Layer 7 of a small transformer language model trained on English Wikipedia (12 layers, counted from 0, width 64). Numbers have three digits each and are written without spaces.
A neuron's activation on a vector x is GELU(weights . x + bias), where the dot is the dot product.

Input weights of the MLP neurons that the questions are about. A number n stands for (n - 500) times 0.0014.
n3 (bias -0.082): 472545474762432407526331389959518494457541674727506083380500646487663545539363329818594566495606170442493509815716185814568216550526545346370383439716413417501472436507749584493400560535442529
n25 (bias -0.012): 507529646511460467609445475609769369535374457642486571457507689454552669398412730476414562371388548363632662247422462326616356505359546481404588611396352833381524482497539563555563279483526745
n50 (bias -0.053): 525612565485422469417648344511552453613536287623556344492497374492608553685632493454652276444240359435660581856439423579627363630448419370486575459485497501465482269420518437371439245714648465
n59 (bias -0.072): 221460463691348752449516678480534242378752594810502661434447687393754473511459593549394371541521433507569474443662229619488464607579588582514396537576522519451513595418487555236493588305317582
n65 (bias -0.034): 496992534643353470664562646506600435476550496490253441395611751406559353540365604563623394492632680294448634589347295590584542464475670437514200581476458694706427363488400156492348584316510554
n66 (bias -0.058): 452627504463147585359533809691519260420528415606583538429444547298447250466589822387381360506632469548682509468703443543626466498602515612511765788524366688301357411590437391393673413436455626
n69 (bias -0.055): 587540520754283659472598739650510544290427481399535795299414812562738422366309769788629460300135502468695445432551418373521341368580462604461096467576495453641582338279608467537455440403831566
n74 (bias -0.100): 493566702428422491342270528437710603336512404650560348323597621411502626337450634640311464468661466715639625370707459442534648541627565286514604724385325369270609401509546434568497352473773479
n86 (bias -0.047): 577640650392217748434314672660493438452580500577689527443362228445472694744339843518420442434637458509649532366739429562414533446535541411344413607409341302440488626567394403369484467360623557
n125 (bias -0.035): 623511862453658374613289330783508353485491543455546431477307477397629564413600448693561663393633460507361328587338412651441327706564386264388590475255602442571382613800473259453391528667653809
n131 (bias -0.067): 470634623493478709571488509418631561169538745446274420462452414707790415489397782871366330545387451558469467321696300409479659802481441354529373609399428309541667552622680469830306480361331484
n133 (bias -0.049): 323599609584477559532510572558606315552407454295532187435373625398441460701554553358539653365323559365508479486495671376717389589240613319553843363383637459666571507183544646724397675522589616
n136 (bias -0.044): 467371799451449561878576542527326560588379653431432405200459483600658435511454381436457099070602470731514441409476547666543613196415734463591618559385371739576284579707289416502583560521515606
n139 (bias -0.064): 470423635654667514761342290551209468654597481169486531325421336512514598540665447506670549328602526661432443596457578693566669329377523491369305291337583567605524605500725352509546545734782608
n141 (bias -0.032): 389730754390440487413437604507404437471456445351716592380413605615579322457695393506433321519332398581437337578438504657407622595444660357622679647371482338377738758803483478541446621375550674
n142 (bias -0.060): 427465697495187214486498570663477512363803513395412647468333622394580650353485527761626388678271240400750488241443381371330434468463561537358591647792548493811511313425703281685343527687598720
n166 (bias -0.071): 560510627410497628528536486655630415529413442472556382395582428533567597438451413620577410353352676523490406422551203548473427556524444621529686419512277475614655391613668560517364583572452656
n191 (bias -0.050): 367606575883347467629389295621548703391462529502396353460436718469239463534678285552321583639690527548475886445219416360488368487652378279306703622431388643429458474649394396776524425634721518
n192 (bias 0.004): 604613422507529618416535401513554523469553436168249630406464532499459465610493641475482421699313430404476698683578349362393577486537505590649507602503466351829194410347754155613577103473704654
n193 (bias -0.031): 246465695619525526700442531608589379569535417427409558450367401454662640653551460438606507452296239729590653372527289569536436469797569366591499749677289632498391527202517499482680441498467498
n198 (bias -0.075): 377725445573575877425282624751558578348320570365530612377496687511581624689437287442557568142791503408451383311441266529408543561202791325381375702332522350568677774442507198450479588508751683
n217 (bias -0.017): 494535673395465490329391644610653516363751525601233479512412591425398637650568553515493408446567571523565527320523349488527373632507536554351606545430276479476511245271652327614481187359643589
n243 (bias -0.036): 670777600557498617459462408702591486404574580643171258614368465568678544330505514610390422529332495253484564618398315551386047619569633536426401467367332324746495636563494277409390525686613686
n245 (bias -0.032): 447401623454281345538649469672482444565696579423418476412506462203822515545286400252498488492692185480683537558654538515522598557642481454609331494505271452690435635498483290452430539423539696
n247 (bias -0.046): 465457498398274552155362769550279389348863399539386594542293719536655519404436552546314577549475472513933479691677212615693550423569546446455443605579571373513490550436600234813670340299831517
n250 (bias -0.071): 337608501562451678592544419427566493495444667595449525470411408398551512681754429598615418544529489457530664507686376689621129520478586313435392723674525637467777260745242188564355627635364535
n254 (bias -0.020): 273760479657575669633524492304486339418415529690640422320452394346239632583375497507710586481578550487588542596600338491653449489342376284308524438342593378422529430714412570674476629671490648
n255 (bias -0.081): 351566497711351610730269372608646343556470638751609270452527419160495591505690352781603433381359467473589421811531409473411477433362893342090675668490519464528679273538348721487538509409704488
n257 (bias -0.031): 297547533697658700324440577476370439467687620252526166480253548359527641742649410614505406422919303521228387686556630435492475430402702320416441437435554571574615562617539344572474600491674502
n291 (bias -0.044): 410434644322434590739433831767511371507745755377471577437260783523523322676614335456354460508799469650528553427568667427488422543660764335550346406328537556739417485515167209334552456615417455
n301 (bias -0.052): 408495523772323359580409521400562374550707499431428108480596781254428471484768383520411351297356457409521472482487718347562525523421639542459794450438522541644622384738442285740483292546739539
n309 (bias -0.060): 554576626508427416553401687805221466474701745720459372582460573444746261409671382414351709287198438709629539544504466711695398547470406417349596526261593361600364540483551556373435581577550507

Each question shows a token from some text and the vector x that enters the MLP there. A number n stands for (n - 500) times 0.013.

"ockey ": 523506481524485428322562541549473435557388345546556528712506412484502573518477575490561422591444454606591440456521560506500550403502416646643551522545499467509495491583467488444526466358503142
The neuron with the highest activation: n66

"oin": 499604485422326530538664505553502606593487476419612537616744365540449576397373480426530513563451521507606460489604413349527522502495258637622446382484543469436460511531490388434583575463360359
The neuron with the highest activation: n245

"Un": 439452398593555568569508350523518534591400515481512308687697562435414642477518471459629426494562475434341437520495415379361488551470457612590538604552556466521558463653455391429475547504472326
The most active neuron and its activation: n301, at about 2.7

"–": 593442531497550501619595407500559392510365464619568556711478373491556681533436459414589445419520560416458554401488668453498511449433326534427403489511490480500560443525438732418455574549402318
The neuron with the highest activation: n254

"| ": 555491459497543471529470459442485489531500503443423544846553488460592596383474407552400480561421509533385479472447580430517486512518392556485449484463506516438497436576444521438553591559500524
The three highest activations, in order: n243, n125, n309

"ours ": 481473442503498602557538427472448469433512439498584542739550466592544598599416393375411513532468512536487463454517571453370493493462477636547492482522508385589570568566508392527556546481453163
The neuron with the highest activation: n198

", ": 412506371481540600501492443583472570477381557476568468795543503563506563584496465459472511528537532481378488473483533520393524463510489550453368534474582532616472487394437431445462611457560266
The two highest activations, in order: n198, n257

"and ": 432497503476566513473522461538534522527475562445461473761482583562443620486466411486506537595391582484403507441445461462478512560511421535539450551500488499533562468502449542558420599569466108
The neuron with the highest activation: n191

"than ": 423555479392546568565534440554452515601530434455481427760550479559458523547438397552488543584484535489389545465501550458454519451547504432490439479441489489616428567512514533523526565496515105
The two highest activations, in order: n291, n257

"==": 363475547476534481401449493562456448541357421381640490593529480529468621407541542470515380603432519587554474388541507414481696375598270637584537629491482579488449569461555535618508568419562207
The neuron with the highest activation: n193

"2": 335449519435604545457511394489486411552404418498634590713699466530446554520467451414514450581510497555392408407494539534469587492592494503528445471567447484403487510532559627537452711361341365
The most active neuron and its activation: n141, at about 0.75

"ts": 508534499333576469583539459440373702491562381385556599571720543602474494534455534503500285456523560585388361514429585488445605541498429708551456588436521476558445516412552399530559562399422242
The neuron with the highest activation: n136

"\n\n": 415597531580595412484393490584461339605364479370554543775560511507485619470503512425513467560404511574444370395524488478516642382481461606535446525491563471496528472541488515470506502471525347
The three highest activations, in order: n139, n141, n193

"H": 447491499527509561396439481525537375552371380624507386634792523521437530451542445482491463586463550584500386480448459480469610474453441630597569493450499492517603466600452687389508510446516193
The most active neuron and its activation: n255, at about 2.1

"has ": 340518501453563551493493386603460486647497433440513391720482533624449645561492450474529581565541541497482474433401441444439511424453364531503528577514500532634541439497508482493565603497432163
The neuron with the highest activation: n191

"in ": 469515526473479600454491443562545420546525469366514438774519511453457572473519381540476455546414552556458485471538561393464616469513518530618574483429485478506480506520526581535454507462544152
The neuron with the highest activation: n301

"+": 535548602413562551514569471492572453505405399671551463701580436567486602400417388440430443618568642495494432474454577433436480385400460574445397423355445508533456511586505702426570635476515305
The three highest activations, in order: n166, n254, n243

"-": 486422452581521508497508386569455485436409498579605541719573467504540600517409487401616535521586559585510478387599511477454488445489423557473362445508400506451543454552505653498407647471434188
The neuron with the highest activation: n3

"figh": 579442435395475452483709439551493426615577406459531514605696533390534645583424499457532412538463435505414412390619479461440549477452350706582470478668504400618428580470575484527565453394365329
The most active neuron and its activation: n245, at about 2.8

". ": 415528491480576567505432460585370460540390508383556547825546526509504570459440489361503549496439575505475433456523465490507560486538562522544456481496521541459468515496445495538496551478506259
The two highest activations, in order: n198, n193

"enge ": 502367494530547520334590592522452417539481482449573514758512434442537614511523444418458372566525528544553399427538497501459569461594449594628546508506530444482468512546500460516567491413419196
The three highest activations, in order: n247, n66, n59

"12 ": 468510596545539595555473510482589471511350386454641528782539405452444622427422395560492478635435507462475427523545522384427476441434407517555485446472547431518463429565570558542515587470464343
The two highest activations, in order: n254, n166

"by ": 460594459430572535569480460534456509591546501441476463776491472500402534549503375485518503559440533525365505468417567511431508497535491521466498488427516478671490501413498542474521600596497154
The neuron with the highest activation: n291

"os ": 546518520420470498539487528461512462498464485554536548777584316639526558470492528467467353673515513461487445416569469411435540523489389557482472504513490395469439401707439560454574448548532302
The most active neuron and its activation: n86, at about 1.8

"is ": 421503421514554537578489452477543541598599454386504381693550570627457590605534350468511682545517566485349503504442512447378517473517425503501551520438480524561575448500421425453585555512469140
The two highest activations, in order: n191, n257

"ability ": 523389429521615533473548480519440597499436501430500470728509454622551497476459424530491464564589577435539482512485509561461542409460389575550506498442626514624383407517506379522560520494506119
The neuron with the highest activation: n192

"run ": 470537447533641577476559421515435444577504387455490508778511542551529550576447469451467461590485500525433398517478507478473494450461421558566495471502485479633467485642499500561555541398398178
The neuron with the highest activation: n257

"t ": 488392474476467517398548477491395475522528398453573531794535467506492482489524514455493438627518623502562532435559501476523536481492366620559467497494562521509475408535493446574517516502367200
The neuron with the highest activation: n247

"that ": 460501463481622589621596465505434508575389595482450484753489420541512574487494343507540440558506592453430523455473333498535395447523529492539441445505562481584450512420417443479595597610479226
The most active neuron and its activation: n250, at about 2.3

"ies": 399563559426592565556546402594449563586489404386601588634762495512495586564375415398444341577509516578464354455406508480436589503592446650545438598438420480505474452516504460582523530433382298
The three highest activations, in order: n136, n166, n193

"ag": 596487372404517518483579339584456415488435330421471589668754473591465549465486461468620391466550626361444553557459609450561520406435591666577483452494410580602461490453430495487468521423551357
The neuron with the highest activation: n65

"ve": 611484439441581532414584421548464540517423389352486474597707588455495711577525409477466349386496571560312469362447639578428545518559357580557536554397398556585432590497498478548581591522433313
The most active neuron and its activation: n136, at about 1.8

"atory ": 437486528527473533363490482585455465537462425455563517817527512500529543517448520462466436604480562540512454498516532490446524462524434627608508506433525478538448445548512419497465535439426220
The three highest activations, in order: n247, n66, n192

"K": 469492533470497544401485525491517443503391404561419517625813539586403626401511495584551401595465472561435444392586444456513538386497477548505431437542499402527551506608418672271530570496627283
The most active neuron and its activation: n74, at about 1.2

"minutes": 421611418430565521554560541527508641531396501386593583645663461472454582499299485375547364504458498587393391435428665501368557561544341602505528436494471472545361609594558474520574638377463341
The neuron with the highest activation: n136

"Grand ": 564471499511503528313465539611512503506452359462578542698541575480500505411560370415568351480418522601558435338490587533372583520507379579611547496477523495439498422541552531532577551591501179
The two highest activations, in order: n141, n166

"ure": 528423455444660512524605360656433529556444356323600602660675418491527564564467368465482401485573454523412424390530541504517641505550576647459434467467598423605428558435495411443397614481436315
The most active neuron and its activation: n139, at about 2.7

"' ": 606462449510586568493467412518455568541344407564529463753475407491621561402502412518569476591420542525490448594527542471521495529545299592460371463392561517431471365613459579533536443540553279
The most active neuron and its activation: n50, at about 2.3

"v": 554419509372540349551493479424440453519423392425613620692779434610529606389511552463516306631432512529533432493468442402491609553542409509549519580533451427586525463528452457547492467385520406
The neuron with the highest activation: n192

"Fin": 584582511465524525466558483477619507581494396394481601691694499510526552266497364535588475565397474444429367416488558428365515537520276549522451506554648483511545428550503359388488549605404518
The neuron with the highest activation: n142